Layer 9 of a small transformer language model trained on English Wikipedia (12 layers, counted from 0, width 64).
A neuron's activation on a vector x is GELU(gate . x) times (in . x), where the dot is the dot product.

Input weights of the MLP neurons that the questions are about. A number n stands for n times 0.011.
n21 gate: 6 10 -9 1 -17 -12 56 -16 -13 -39 -17 -19 36 -18 10 14 -33 -17 -49 -16 9 17 -47 25 -23 -18 -10 11 -24 -31 13 -41 -14 -25 33 -7 16 -27 7 3 49 14 -30 -64 21 -20 24 17 -20 24 26 -9 -29 -51 -8 6 -1 21 37 -15 -16 14 -15 -1
n32 gate: -35 -13 22 -1 23 12 35 33 58 -35 -14 4 15 14 0 -14 -20 32 13 10 -32 -6 -25 6 -25 -14 26 1 32 -9 9 34 7 36 18 44 -10 37 34 7 -13 7 29 23 9 -22 20 -27 -54 24 49 38 1 42 -32 12 30 -15 14 -6 15 -6 -15 -45
n53 gate: 55 8 -15 1 19 26 7 56 10 7 8 -9 14 11 -26 15 -57 52 29 -6 -3 65 -17 -23 -19 31 23 -4 -8 58 -21 29 -26 2 1 -20 2 2 -30 -24 -34 27 -21 7 -42 -36 7 8 -12 4 -9 20 12 -14 -24 -24 -31 4 -1 22 -11 -44 -55 -11
n76 gate: -3 -26 19 -53 57 -15 53 -68 -12 -20 -8 8 6 34 36 16 -11 17 38 -2 -3 5 -12 7 10 11 5 11 53 54 -55 6 2 6 28 -33 0 -6 4 13 33 -20 -12 13 10 -26 -6 -73 -41 22 -36 36 -23 0 12 26 -2 13 -1 25 25 8 -23 -9
n86 gate: -7 0 -29 38 -4 -8 -28 -5 17 7 -19 -11 21 23 -9 -5 -17 51 21 4 -11 8 7 -15 7 33 3 -14 -12 -2 -27 26 5 -12 1 7 -9 -5 33 47 -5 -26 5 0 -4 6 -38 22 -23 -6 12 -31 14 23 -19 3 6 17 -11 -3 -39 24 -20 17
n88 gate: 3 -25 -34 42 50 43 -39 -36 -7 10 2 -15 64 8 5 -37 14 11 -41 13 -3 -25 -18 -15 -12 -9 39 9 -26 -27 -32 -23 -12 14 41 21 50 14 21 -3 -8 -15 22 48 -9 -1 -21 -23 45 -15 -4 -4 -33 22 -67 -17 -53 -20 -23 20 -3 -46 -17 -6
n89 gate: 3 2 -9 25 -10 -28 9 59 10 72 3 40 38 18 -28 -4 40 -20 -2 -44 6 18 -4 -12 44 29 36 10 14 -20 -5 -30 6 7 6 33 54 -12 -43 -12 10 1 -31 -13 3 -45 40 -52 -30 26 10 24 -13 -65 -6 11 -30 5 12 -22 18 -5 13 18
n95 gate: -11 6 7 -26 19 4 8 -9 -27 -41 40 33 -19 3 7 -2 -36 29 -5 27 -1 -15 19 -32 28 12 2 -19 0 28 -85 1 21 40 -8 -7 -16 19 3 5 26 -21 4 6 4 -6 19 7 17 -30 4 15 -24 22 -18 4 24 -16 21 -16 -15 -22 -27 -18
n110 gate: 14 -13 -8 -3 -34 13 23 -54 15 -38 8 59 6 8 -20 17 -13 0 13 -17 10 6 7 -33 11 -16 -6 18 -4 40 -17 15 -6 -1 25 -10 -7 -59 33 24 -4 -5 47 46 30 14 -2 -6 28 -16 -1 -9 -1 -57 -16 -8 8 -23 -1 -59 23 -21 -29 54
n118 gate: 2 -55 23 -20 27 -19 31 -25 -16 -30 -3 -18 -1 -10 9 7 31 3 -19 4 16 5 12 -22 18 20 33 9 9 -7 7 30 15 -17 -13 -5 -29 -24 9 -12 -2 -9 -30 -4 28 40 22 -20 -20 31 -7 -3 -19 -48 -20 3 4 -23 -21 -5 -59 -27 20 -16
n119 gate: 16 -4 -37 18 -36 26 -16 47 -13 72 18 23 15 -40 14 9 12 -10 -34 21 -21 16 -40 -65 39 26 7 2 3 20 -46 0 -10 25 -19 2 -5 3 57 9 -45 6 -21 -5 21 26 -13 36 -7 8 -21 14 -49 -33 -15 8 -10 -42 -14 46 9 -46 -29 10
n120 gate: 15 20 8 33 6 7 14 -2 3 -35 48 60 13 11 10 -2 -55 -30 -3 -23 36 -3 -15 -9 -11 17 -2 0 46 -4 -5 40 34 -12 -10 6 -24 28 -24 -14 22 -7 26 33 -17 -6 -38 -6 8 18 -7 20 28 39 18 -24 15 -42 66 48 -5 48 3 -13
n132 gate: -5 36 -23 -38 0 4 -24 -10 22 7 -8 -6 -7 -24 -13 -20 -19 -10 31 -20 29 10 -52 17 20 -11 -23 -49 -8 -23 56 -50 -8 -13 -13 0 20 -23 21 8 -15 -50 13 -17 20 9 -4 -20 -6 14 -31 -19 -31 28 37 8 -19 -45 -21 -6 5 -20 15 66
n161 gate: 29 21 31 24 55 -19 35 22 23 -35 26 29 4 -7 2 22 15 21 35 -33 19 21 -6 -4 0 -2 -13 -1 20 21 -7 -17 26 -2 -21 25 34 17 -32 70 -56 3 -2 -7 -6 -1 12 -18 -34 6 -17 45 45 -17 25 16 20 -21 -33 36 27 6 -4 22
n164 gate: 2 12 16 -27 41 31 52 28 -42 -11 20 8 47 16 20 -25 -36 -30 -13 -11 -19 65 -21 -13 15 -52 -20 6 10 -4 12 11 20 -29 4 37 30 -3 -29 1 -45 34 -45 1 14 22 37 -47 6 -17 -47 -25 15 -16 -2 -13 -15 31 70 17 -18 16 -19 19
n167 gate: 12 -11 -9 -26 -8 -4 -9 -17 16 20 18 -1 -5 -30 26 -6 -4 -2 13 7 2 -17 23 1 -9 6 -45 16 7 -17 18 -22 -35 -15 21 -17 -55 -38 -10 2 6 13 -12 26 -7 -11 43 0 -26 50 50 22 9 -37 17 22 -18 23 -7 -24 31 6 -7 -18
n173 gate: -28 30 6 10 -17 48 25 -8 32 -11 0 -15 -4 20 3 -27 17 10 -33 -17 -17 0 31 -7 -9 11 -2 27 6 -43 47 32 -3 -34 -37 3 -25 18 23 4 15 15 23 5 10 0 7 -16 11 14 7 -31 18 52 -1 41 -7 -47 -21 20 28 9 32 -21
n185 gate: 15 2 -21 33 -47 12 51 20 -16 49 -5 55 -9 10 5 -9 -25 -14 19 -9 35 29 16 57 54 2 -1 3 -2 7 24 25 -6 -10 7 -10 -10 20 -7 -16 -60 20 11 -24 36 -17 33 18 -36 40 7 6 -16 16 -4 -44 17 2 -11 -7 -13 2 -14 -8
n187 gate: -11 -14 23 28 -29 43 28 -14 11 -16 -26 4 25 9 8 14 23 10 64 -4 22 -18 22 19 -44 -24 41 -36 6 -26 -8 -20 -22 0 -29 -16 -34 0 -31 -4 3 3 -28 -19 3 -7 -55 -1 16 -9 -32 11 -44 5 -3 14 -36 6 4 0 5 -18 33 -31
n21 in: 46 -29 59 -8 -6 -22 -1 -16 -17 34 -10 22 35 20 4 9 -25 -37 2 25 -12 -34 -27 39 18 13 7 -13 -13 16 -64 -50 38 -30 -60 9 59 50 8 13 31 25 -32 -16 -4 -3 -20 -17 4 -10 30 25 22 -15 -33 15 41 18 -17 0 -17 -4 3 -19
n32 in: -17 -16 1 1 -32 -23 -5 -18 15 0 -60 -4 -32 -28 9 -20 36 -19 -20 1 39 -48 -25 33 -6 56 7 -18 -19 12 7 46 6 -36 34 11 -2 -1 -49 -9 39 -53 5 -6 22 8 40 -38 19 0 -17 -28 66 58 0 33 19 -8 -51 -3 -45 -2 5 6
n53 in: 38 -9 -9 -4 -27 -14 -10 65 51 6 -33 -21 -19 10 37 0 30 16 -11 -8 -14 35 15 -5 -20 37 -13 -6 30 82 15 10 -34 -3 16 -68 25 -8 39 -4 -19 44 -14 18 8 11 -11 -15 -2 -6 20 14 7 -73 -8 -25 -15 -18 -62 -48 -41 32 -58 -12
n76 in: -10 11 10 -16 -44 1 -4 18 -24 -3 -17 35 35 -7 -22 25 6 -6 -35 -4 63 -18 -15 -41 -1 -9 -12 7 -71 -60 22 -4 5 -41 -51 56 15 27 -17 -33 -37 9 16 -6 38 -1 3 51 4 -10 -14 0 24 18 -31 -49 -7 -18 -44 -5 -14 -50 29 20
n86 in: 30 -17 -17 -36 -27 -5 8 -19 -21 -29 26 20 31 -10 -5 -39 -9 -12 -35 8 -23 11 -2 -26 -9 -4 -50 0 -16 25 11 22 -26 14 -29 6 12 -29 29 24 -36 -2 -1 20 -29 -8 57 -29 3 -51 -14 -6 -20 28 -13 16 19 -3 -18 -3 48 11 11 -21
n88 in: -22 31 -9 -33 -21 37 -33 5 -48 -26 45 -50 -19 -25 31 -36 -11 50 -21 -10 -2 5 51 19 22 29 -7 11 29 54 37 1 13 1 -41 3 -27 8 -4 0 -1 10 26 42 -23 -21 -8 11 21 17 -32 -45 -9 2 -54 -14 11 2 9 20 -11 42 3 -15
n89 in: 29 24 -42 17 29 -12 -7 12 14 13 -12 19 -33 -21 16 12 -33 -42 17 29 35 48 14 -8 16 25 13 -39 45 -10 -10 -7 -44 5 -22 -15 17 -52 -19 -34 24 18 -70 12 3 2 52 40 27 28 14 -37 41 15 4 17 15 68 22 -13 12 19 38 17
n95 in: -29 -11 8 10 -21 -36 -3 -14 -6 -30 0 12 -34 35 41 -29 20 15 3 29 -6 8 32 4 31 -3 17 -52 30 11 4 3 54 -9 3 9 -7 -8 26 30 -23 -21 24 -1 -6 -10 17 -27 15 -6 11 -7 -15 8 -3 -26 20 1 43 -32 -11 2 -29 -26
n110 in: -2 30 16 8 19 -9 13 -13 1 -4 4 31 -32 31 -8 10 -7 -25 33 17 -7 -10 -24 -4 -16 -33 -15 -5 23 10 -67 -15 -23 61 2 -27 29 -5 -10 -48 25 -7 -22 -8 -15 40 -14 0 -11 -5 33 -10 46 -10 -37 24 -20 -33 -19 -29 16 15 30 -2
n118 in: -9 -42 -6 -1 19 29 12 12 -27 -8 -6 -14 22 46 21 3 -13 7 -19 -9 -25 -8 13 -23 26 -23 -19 9 -6 3 -21 -40 16 -17 -4 -16 0 -22 30 -66 19 10 6 -22 -24 35 -17 -9 -11 9 22 32 9 -22 -7 -66 -4 7 -5 -3 -15 -22 9 -31
n119 in: -29 13 -23 53 8 -27 8 10 13 11 23 6 -21 -33 -9 -14 -19 16 -36 -11 30 10 -38 -34 -8 -37 -12 26 34 23 -14 -58 -27 56 19 31 -9 15 15 9 25 -31 11 35 29 34 -37 23 12 36 -35 5 -62 -27 -39 6 17 -21 -16 32 -37 -26 2 -3
n120 in: 20 -11 16 -1 8 15 -44 -5 -37 -41 -67 23 -13 26 -6 23 -6 -59 21 -6 19 -3 33 11 29 13 -27 8 93 -9 47 15 -18 -12 -28 17 15 6 -19 4 9 -23 8 7 -25 13 -7 6 -12 25 12 -24 0 18 3 9 3 -5 67 0 6 41 -5 -19
n132 in: -9 16 1 8 -20 20 39 -12 -10 27 3 15 -20 -43 -41 8 -37 -30 -31 14 14 -10 2 7 -25 3 -5 -34 36 -63 -25 -8 -30 4 13 52 20 -34 14 0 -23 16 4 20 -13 -25 7 38 11 43 23 -5 -1 27 -4 2 7 -28 33 2 -12 -35 -23 19
n161 in: -19 -22 8 15 26 -37 -21 27 -14 -5 -21 22 37 -3 -7 -40 -5 -68 12 13 -14 8 -7 1 -60 57 18 2 5 -26 -21 12 15 0 20 1 35 -40 -10 -33 -34 -17 8 -10 26 18 -50 -6 -9 -33 -4 44 22 -26 10 22 -39 60 -42 10 -13 25 -40 35
n164 in: -6 12 -42 -5 -4 0 2 -17 -22 -18 11 43 -43 17 10 74 31 -9 -62 -2 20 8 -2 -19 38 22 31 -2 79 17 -2 -24 41 5 0 45 -38 -13 -9 0 5 -19 -17 51 52 8 6 -3 0 16 9 -26 -7 8 -45 -8 -14 -46 -1 26 6 1 20 50
n167 in: 19 -25 -8 -18 8 -17 -1 -59 33 0 -5 0 14 27 15 8 -48 -7 45 7 -9 5 -22 -26 -16 -29 6 -17 -15 19 32 -4 -18 5 24 3 -10 0 16 29 -25 -34 -9 21 -36 3 22 -8 -40 -35 -11 -19 -31 -39 1 20 7 12 -31 4 23 -22 44 9
n173 in: -26 51 40 -5 38 -22 -9 -8 -29 25 -25 -21 -19 -23 16 -5 10 39 19 -8 -14 -3 -15 4 -10 12 -7 34 14 2 -7 21 28 6 -30 -8 -17 8 4 -44 6 -19 -5 -14 13 -27 -3 29 28 -10 13 35 3 -18 36 0 -43 -49 -5 1 19 17 27 6
n185 in: -37 9 22 -10 4 28 -31 0 4 -38 -18 -61 47 46 -15 14 -33 23 -44 -47 -76 6 19 -41 24 5 -13 -26 13 46 -6 1 -3 21 -11 -3 1 0 -20 12 22 -40 -21 30 -41 -10 -24 -1 20 -8 -13 -4 -1 3 15 -17 18 -10 -12 31 8 28 4 17
n187 in: -10 6 44 5 -16 15 30 -5 -8 -1 40 -18 4 47 -16 4 33 -8 13 -3 -21 -40 28 18 -32 6 35 11 30 -8 -44 -2 -7 -26 39 -41 -41 44 -45 25 -24 -43 26 19 -39 2 9 0 10 -15 -26 39 -31 44 27 13 -11 41 -49 9 0 -36 7 6

Each question shows a token from some text and the vector x that enters the MLP there. A number n stands for n times 0.069.

" W": -17 -21 -18 -50 11 -25 -8 -33 -1 -17 -17 21 11 0 53 -10 16 11 11 -21 -35 -19 2 15 -28 -11 0 27 -34 5 -10 -50 12 18 -22 6 -47 -14 30 4 -15 6 -17 25 -17 -28 -25 25 1 -37 24 -6 7 7 60 -24 -12 -12 10 2 -17 23 34 -37
Which neuron fires most, and how strongly? n167, at about 18

" count": -25 -23 -25 -60 -24 -11 -11 -6 17 -15 -27 -9 -42 21 16 6 -10 32 -35 10 11 15 -3 1 6 -8 -22 11 -15 8 -24 -13 17 22 -4 37 -18 -3 8 26 -39 -14 25 -33 25 -25 4 11 -14 -3 -1 42 38 -21 36 -8 -27 -20 24 28 -28 30 -3 -5
Which of these neurons fires most? n95

"m": 7 -18 2 -2 -35 -19 -29 -4 -31 -8 -26 -23 9 -30 19 -8 1 -23 -12 -12 -22 4 23 4 45 26 -31 4 -21 8 -4 18 -4 14 -5 -9 -14 -2 35 34 8 18 -1 -7 17 -9 -30 -16 -26 31 23 16 65 4 -14 -58 27 9 8 0 -15 -8 28 -6
Which of these neurons fires most? n118

" |": 13 20 -14 -19 9 -3 -3 -12 10 18 -22 12 33 -1 -12 11 -21 45 -22 -17 -16 -17 16 3 16 -32 -23 8 -7 2 -12 14 -4 -29 13 3 -29 -41 13 34 -27 6 -32 36 -21 -13 -16 34 10 -20 -8 7 -3 20 30 -33 1 -14 -28 -33 -57 -9 30 -4
Which neuron fires most, and how strongly? n86, at about 15

" 21": -33 -4 -15 -11 -2 15 -13 -3 20 12 -1 33 -15 19 -8 24 -22 21 -16 11 24 16 43 -5 43 11 -38 -8 11 17 -7 -12 -20 3 -8 0 8 -18 16 -23 7 2 9 4 -5 -6 -35 21 -25 -45 -43 29 -5 37 24 -29 -7 -11 0 -17 -48 -2 54 -24
Which two neurons fire most, strongest first? n185, n120

"24": -3 8 15 -9 2 -31 14 -34 3 25 -13 14 6 -8 12 4 -32 30 -20 6 -14 6 37 -28 -1 18 2 1 -18 12 10 -34 -23 -20 -30 -25 -10 -34 3 14 -19 47 26 -4 -8 33 -30 14 -44 4 -23 15 17 19 19 -29 -2 -12 8 16 -43 4 32 -18
Which of these neurons fires most? n118

"e": 46 -14 44 -21 11 -12 -4 -22 4 10 -34 18 -16 11 -18 9 -42 -25 -7 -13 30 14 -21 19 -9 -15 -6 7 -41 12 -52 -10 -3 53 6 36 16 10 -21 26 -15 -20 8 -11 -40 -22 -1 27 -5 4 1 -34 19 11 -19 3 -16 -29 20 -10 -21 -11 41 -7
Which of these neurons fires most? n21

" ": -9 12 -8 -16 -15 -16 -15 -27 9 -18 -28 14 14 -9 -32 13 -22 19 -16 3 12 -16 11 42 -13 4 -7 10 -27 18 -17 -10 14 26 17 78 -22 2 5 -44 -12 22 2 13 -12 -8 1 35 14 -39 -7 14 4 -14 24 -45 -21 -1 14 -25 -6 36 44 -10
Which of these neurons fires most? n110

" 25": -29 -7 -19 5 8 1 -17 20 17 -8 2 61 -28 -5 16 24 -13 4 -12 4 47 16 -27 38 46 -16 -10 -13 -19 21 11 17 -15 -11 9 -4 -18 -16 1 17 6 -14 35 2 21 5 -15 16 23 -48 -15 27 25 11 9 -2 -12 -18 10 -24 -59 -21 21 -13
Which of these neurons fires most? n95

" E": -12 -19 6 -16 -11 -7 -26 -25 19 7 -34 -22 0 14 -1 -31 -15 46 27 -8 -19 28 -3 5 -1 30 19 18 -19 44 -14 -2 20 31 -16 68 -45 10 -13 11 -6 -2 24 -8 -27 -37 5 1 -9 -28 17 -2 17 37 30 -26 0 6 16 8 -9 12 20 36
Which three neurons fire most, strongest first? n32, n95, n86

"49": -11 29 -12 -3 -1 0 -8 -9 1 40 -12 2 -9 -5 20 9 -21 34 -35 27 -8 9 31 8 22 1 -4 -15 -13 4 25 -46 -25 -7 7 -3 -9 -50 -4 10 -11 27 10 3 -16 28 -36 15 -28 -14 4 20 26 53 10 0 42 -18 -10 -24 -23 -22 37 -17
Which of these neurons fires most? n132

"om": -23 29 26 -23 -31 -17 -18 -2 21 10 -30 12 22 -4 -3 1 1 -13 -34 -24 -9 5 11 -5 -24 7 -5 0 15 -11 -6 7 -4 -9 1 10 23 -23 11 27 -23 3 5 -9 44 2 11 8 -46 30 1 8 32 -9 -15 -32 -11 -39 54 12 -57 32 19 3
Which neuron fires most, and how strongly? n120, at about 19

"z": 25 21 16 -10 5 -2 2 -36 -13 30 14 -2 -5 11 -5 19 15 -34 -33 -20 -42 6 20 8 -25 0 -8 -2 8 -27 -12 -8 -33 -12 -1 22 -20 -18 13 9 -8 -16 36 -20 12 -4 18 19 -42 -5 16 -29 28 47 26 -23 20 -23 22 -29 -45 -4 9 4
Which of these neurons fires most? n132

"fer": 4 -18 15 -9 -5 -49 -16 -23 1 9 11 2 -6 27 2 -2 -24 -6 -14 -20 -19 16 -13 9 -13 -13 0 30 11 -48 -18 -17 8 11 12 30 48 -36 18 12 -22 12 27 1 10 -1 21 -1 -27 5 -33 43 20 -9 45 -48 -4 -14 24 -1 -35 43 29 16
Which neuron fires most, and how strongly? n161, at about 26

"\n": -17 -2 -17 -19 28 -11 -2 -18 17 26 -15 45 -6 -19 -14 -3 -10 7 7 -8 -17 29 -12 -35 1 4 43 5 35 -7 -24 -20 -4 -20 -3 -9 -24 -33 -1 21 30 35 -28 32 -32 -47 11 28 -8 -8 -17 34 -10 7 52 -27 11 20 31 -41 7 29 7 8
Which of these neurons fires most? n89

"ham": -35 36 14 25 -21 -35 -7 8 15 44 21 17 -24 11 -26 7 20 -21 9 -34 -19 31 -20 54 -7 15 0 23 -12 5 -11 -20 -3 -8 -14 -33 12 17 3 25 16 16 -16 0 27 33 25 -18 -18 13 -3 -24 17 3 65 -6 -23 -3 -2 -17 -38 5 6 41
Which two neurons fire most, strongest first? n89, n161

"men": -11 14 -16 -19 -17 -3 -11 11 1 -29 -36 -22 7 27 -8 -4 -11 -10 -45 -10 -38 30 -29 -10 8 -19 -4 14 13 -27 -5 -3 -3 -6 -7 17 13 -69 -16 27 9 15 29 10 18 -26 -12 2 -31 -6 -19 -31 22 15 30 0 11 -24 7 -14 -54 17 23 -3
Which of these neurons fires most? n164

"iz": -31 -21 -33 -13 -49 37 2 -28 -12 24 12 21 -6 1 5 18 -14 -34 17 -18 5 27 -15 -2 -3 1 2 -19 -21 1 5 -11 -35 -42 -10 17 15 -4 -11 31 -9 -20 11 49 -10 -30 11 -15 -9 -16 42 -15 13 42 24 -15 -24 36 -3 11 -27 53 0 -11
Which of these neurons fires most? n86

"c": -9 -18 11 -12 -5 -12 -4 -28 4 14 20 -29 -42 6 -16 13 -6 -36 -29 -41 22 26 40 29 43 0 21 -29 21 -3 4 2 0 3 -24 29 -31 12 -7 15 12 -2 -6 18 13 37 25 -18 -28 6 17 -28 16 18 8 -14 -2 27 -14 -18 -55 20 0 3
Which two neurons fire most, strongest first? n164, n185

" At": -17 -16 7 -35 -32 -14 -13 -29 7 1 -31 -4 -5 -8 11 -45 -12 37 -15 -26 -38 9 1 50 11 -4 21 5 9 -39 -2 -12 24 -12 1 -17 -48 -1 -3 -11 -27 23 -21 14 9 -28 9 16 -2 -53 14 13 -21 4 8 -42 -25 -9 8 1 -26 7 49 -20
Which three neurons fire most, strongest first? n173, n187, n118

"h": -18 -8 38 -10 -21 -38 -24 -14 -27 15 12 12 -14 -23 17 -11 -3 -9 -2 -5 0 -17 11 -2 -8 29 -30 18 16 -23 -17 -28 26 33 -12 -10 -11 21 6 -9 -39 -5 13 25 12 2 -20 7 -9 15 5 -29 40 13 54 -7 43 -63 33 -18 1 -11 29 0
Which neuron fires most, and how strongly? n120, at about 26

" —": -6 -34 -39 -36 -36 -11 -22 -9 -25 38 12 10 -7 2 -5 -4 -42 33 6 3 16 20 5 -14 -2 -22 -1 19 18 11 -6 -35 -14 28 -11 -11 3 -23 35 -16 -4 45 -8 18 15 -14 -55 40 -29 -2 -50 21 3 12 54 -11 5 9 -13 -15 -14 6 16 -14
Which of these neurons fires most? n119

"d": 25 21 -4 -20 4 -10 -27 -11 -7 42 13 9 1 5 -4 1 -13 -23 -29 -24 -40 9 -1 9 -7 -6 0 6 17 -6 -26 -33 3 -55 -7 27 3 -16 39 10 -7 26 18 13 2 -18 -8 10 -23 11 -19 -14 16 10 45 5 16 -15 -3 -13 -75 7 10 43
Which two neurons fire most, strongest first? n132, n164

"n": 32 -26 9 -10 -25 9 -19 -10 -12 -9 -7 -16 -11 14 -2 -5 36 -5 -31 -48 -40 26 -12 16 -15 -26 -22 -8 -49 -2 34 -1 10 -18 6 53 -26 2 12 -13 32 -12 4 13 -11 -47 23 5 20 -10 -39 -1 3 6 -54 -38 1 26 13 4 -10 -5 13 19
Which of these neurons fires most? n88

"|": 11 -10 -16 -26 5 -41 -35 22 3 19 -19 18 -7 4 -7 -4 -17 27 -46 -20 11 -4 -14 31 8 -17 20 29 2 -3 -24 23 5 -14 -36 20 -17 -22 21 19 -10 7 -28 7 -28 -11 8 15 40 -31 -10 26 -26 9 33 -51 -6 -4 -5 -10 -40 2 16 7
Which neuron fires most, and how strongly? n53, at about 3.2

" The": -15 4 21 -3 -4 -59 0 15 -11 -2 -20 5 -20 16 21 -13 -1 16 -25 10 4 -21 -13 14 -18 -22 36 27 25 -31 -27 3 12 -25 -6 31 -28 -27 -2 15 -11 4 -4 -15 -10 -27 -3 58 31 -21 -1 12 -9 1 28 -24 -4 -8 42 -9 -59 6 26 -1
Which two neurons fire most, strongest first? n95, n187

" book": 6 -7 15 -32 -34 -16 -27 -10 26 -22 -18 -6 -20 9 -8 18 -14 -21 -39 18 -23 30 -33 2 -38 -7 -7 22 -10 -8 -50 -26 6 20 -14 21 -7 -43 19 21 -22 25 -6 -35 14 6 -22 47 11 5 -11 21 23 -20 29 -19 10 -19 22 1 -43 -3 15 4
Which three neurons fire most, strongest first? n21, n119, n110

" at": -14 -26 -12 -26 -21 -5 -22 -5 6 15 -33 6 8 27 6 -32 -1 10 -6 -29 -25 7 26 28 33 6 10 -4 8 6 1 -10 34 -13 2 -20 -36 -9 -5 -3 -3 35 -35 2 5 -5 16 -3 0 -56 -27 16 -18 5 5 -25 -30 14 2 -3 -56 -9 52 -43
Which three neurons fire most, strongest first? n118, n187, n185

"con": 0 10 7 -17 -10 41 -18 -20 39 15 -3 -50 33 41 17 -20 21 31 -23 -29 -23 21 29 27 20 -9 37 3 -6 25 -11 -5 33 17 30 48 -8 39 -8 -37 -8 13 -6 -18 -13 10 -5 -30 5 3 -4 17 7 35 10 -16 -26 -1 16 10 -19 11 7 -6
Which of these neurons fires most? n88

"hu": -2 50 -19 -29 -67 -1 -37 -35 -21 18 -28 -28 -15 23 13 45 -13 -2 -1 18 2 -22 -19 -20 -21 8 -33 -9 -34 34 2 10 4 20 -2 15 34 13 -36 -22 -22 -1 -18 14 -10 -28 18 35 -28 1 -5 4 19 16 -37 -14 -13 -34 -11 -10 -7 -2 0 -23
Which neuron fires most, and how strongly? n53, at about 10

";": 18 -5 -33 -11 12 -25 -8 3 0 39 -11 -23 2 7 16 14 -53 41 -12 -12 15 -10 24 -10 -9 -15 -23 21 -10 7 1 -11 -13 15 -21 -17 -24 -26 11 11 7 36 -22 37 -29 8 -48 39 -11 -14 -12 18 -40 15 50 -16 7 -18 0 -47 -22 -22 19 14
Which neuron fires most, and how strongly? n53, at about 16

" state": -8 1 6 -25 -20 11 -27 -1 16 -38 -17 -6 -2 44 8 -18 -52 22 -12 7 2 18 21 30 -14 7 -14 25 16 -9 -37 -6 10 2 8 25 27 -34 2 -3 -28 21 8 3 -7 -45 -3 23 -12 13 -42 48 19 -8 35 -15 -12 -19 3 3 -45 43 30 24
Which three neurons fire most, strongest first? n161, n120, n53

"ed": -17 -17 40 -24 -6 -14 -40 -31 -18 16 -31 -10 -5 8 22 -4 -46 31 -21 -32 15 -6 17 -27 -9 -15 -24 25 15 -53 -17 29 -16 4 -5 1 19 -36 -2 -6 -52 33 15 9 25 4 -2 -9 -2 28 1 22 1 10 59 -6 19 -11 -6 2 -30 20 19 -14
Which three neurons fire most, strongest first? n173, n118, n120

"el": 43 11 18 20 6 -43 -48 -1 41 52 18 -5 -10 -28 11 -3 -27 -7 11 -18 -33 13 -8 19 12 6 -8 -13 17 45 -35 -35 18 28 -23 -10 27 0 -19 8 1 25 12 -1 6 1 17 -18 -13 28 8 -17 -8 30 28 13 0 -28 44 8 -19 14 3 44
Which of these neurons fires most? n89

"se": -5 -14 10 -22 60 27 -15 -32 1 9 -23 -6 10 -17 -4 -3 -17 -16 -12 8 -16 -11 -7 10 -24 1 -18 19 29 4 -30 -7 -10 37 20 0 23 -6 -30 32 -50 0 44 2 -8 -7 5 -11 9 26 -19 64 37 30 -7 -3 -12 -37 13 -6 -34 -30 14 -7
Which neuron fires most, and how strongly? n161, at about 21

"y": 1 -5 16 -34 -2 -23 -31 -7 -2 -12 -3 -22 -9 30 -4 -12 -36 20 -29 -29 10 8 -1 6 -32 9 2 2 -8 -7 2 16 -11 17 16 6 11 -42 -25 17 -59 13 36 0 11 -4 10 49 -19 9 -16 27 12 -10 21 -20 15 -26 41 0 -52 -25 34 2
Which neuron fires most, and how strongly? n132, at about 6.5

"ade": -34 -28 41 -3 -2 8 -5 -31 -14 -4 -1 -16 -3 14 -15 -16 -35 1 -11 -21 -22 25 -23 7 -20 -27 -17 23 9 -33 -19 -3 5 -12 22 20 31 -48 -3 25 -16 -8 39 -2 35 -21 15 12 -14 20 18 69 35 12 0 -23 4 -28 20 -13 -32 -6 7 8
Which three neurons fire most, strongest first? n161, n132, n76

" bo": -5 -8 -13 -58 -25 -21 -44 -39 15 0 -33 -21 -12 -8 17 -37 23 15 -4 -27 1 -18 14 -5 -39 -5 -32 -4 21 34 -23 -29 -10 18 -17 36 15 22 -32 16 -1 -34 5 -2 8 -11 -19 28 10 2 5 10 9 -3 24 -18 -25 -2 26 2 -51 -27 20 -18
Which of these neurons fires most? n88

"ter": 18 -8 52 -25 25 -23 -9 -28 1 12 4 -9 -38 25 -9 11 4 -36 -36 11 -9 0 -5 -5 -5 -6 -19 15 -11 -37 -29 2 9 -34 -10 8 17 -45 6 12 -23 36 36 24 13 15 17 38 -11 -6 -8 32 12 -2 24 -16 -12 -16 11 10 -54 20 12 -12
Which three neurons fire most, strongest first? n118, n161, n120

" two": -4 11 -14 -26 -6 -26 3 -15 3 21 -16 18 -23 19 -17 -11 -7 21 -9 17 9 -21 6 13 -2 6 -9 6 28 0 14 -7 8 -11 -8 3 2 -63 -22 -3 -28 17 24 14 14 -10 -12 56 4 -9 -22 20 7 6 56 -39 -3 -25 57 11 -42 -24 45 -10
Which two neurons fire most, strongest first? n132, n120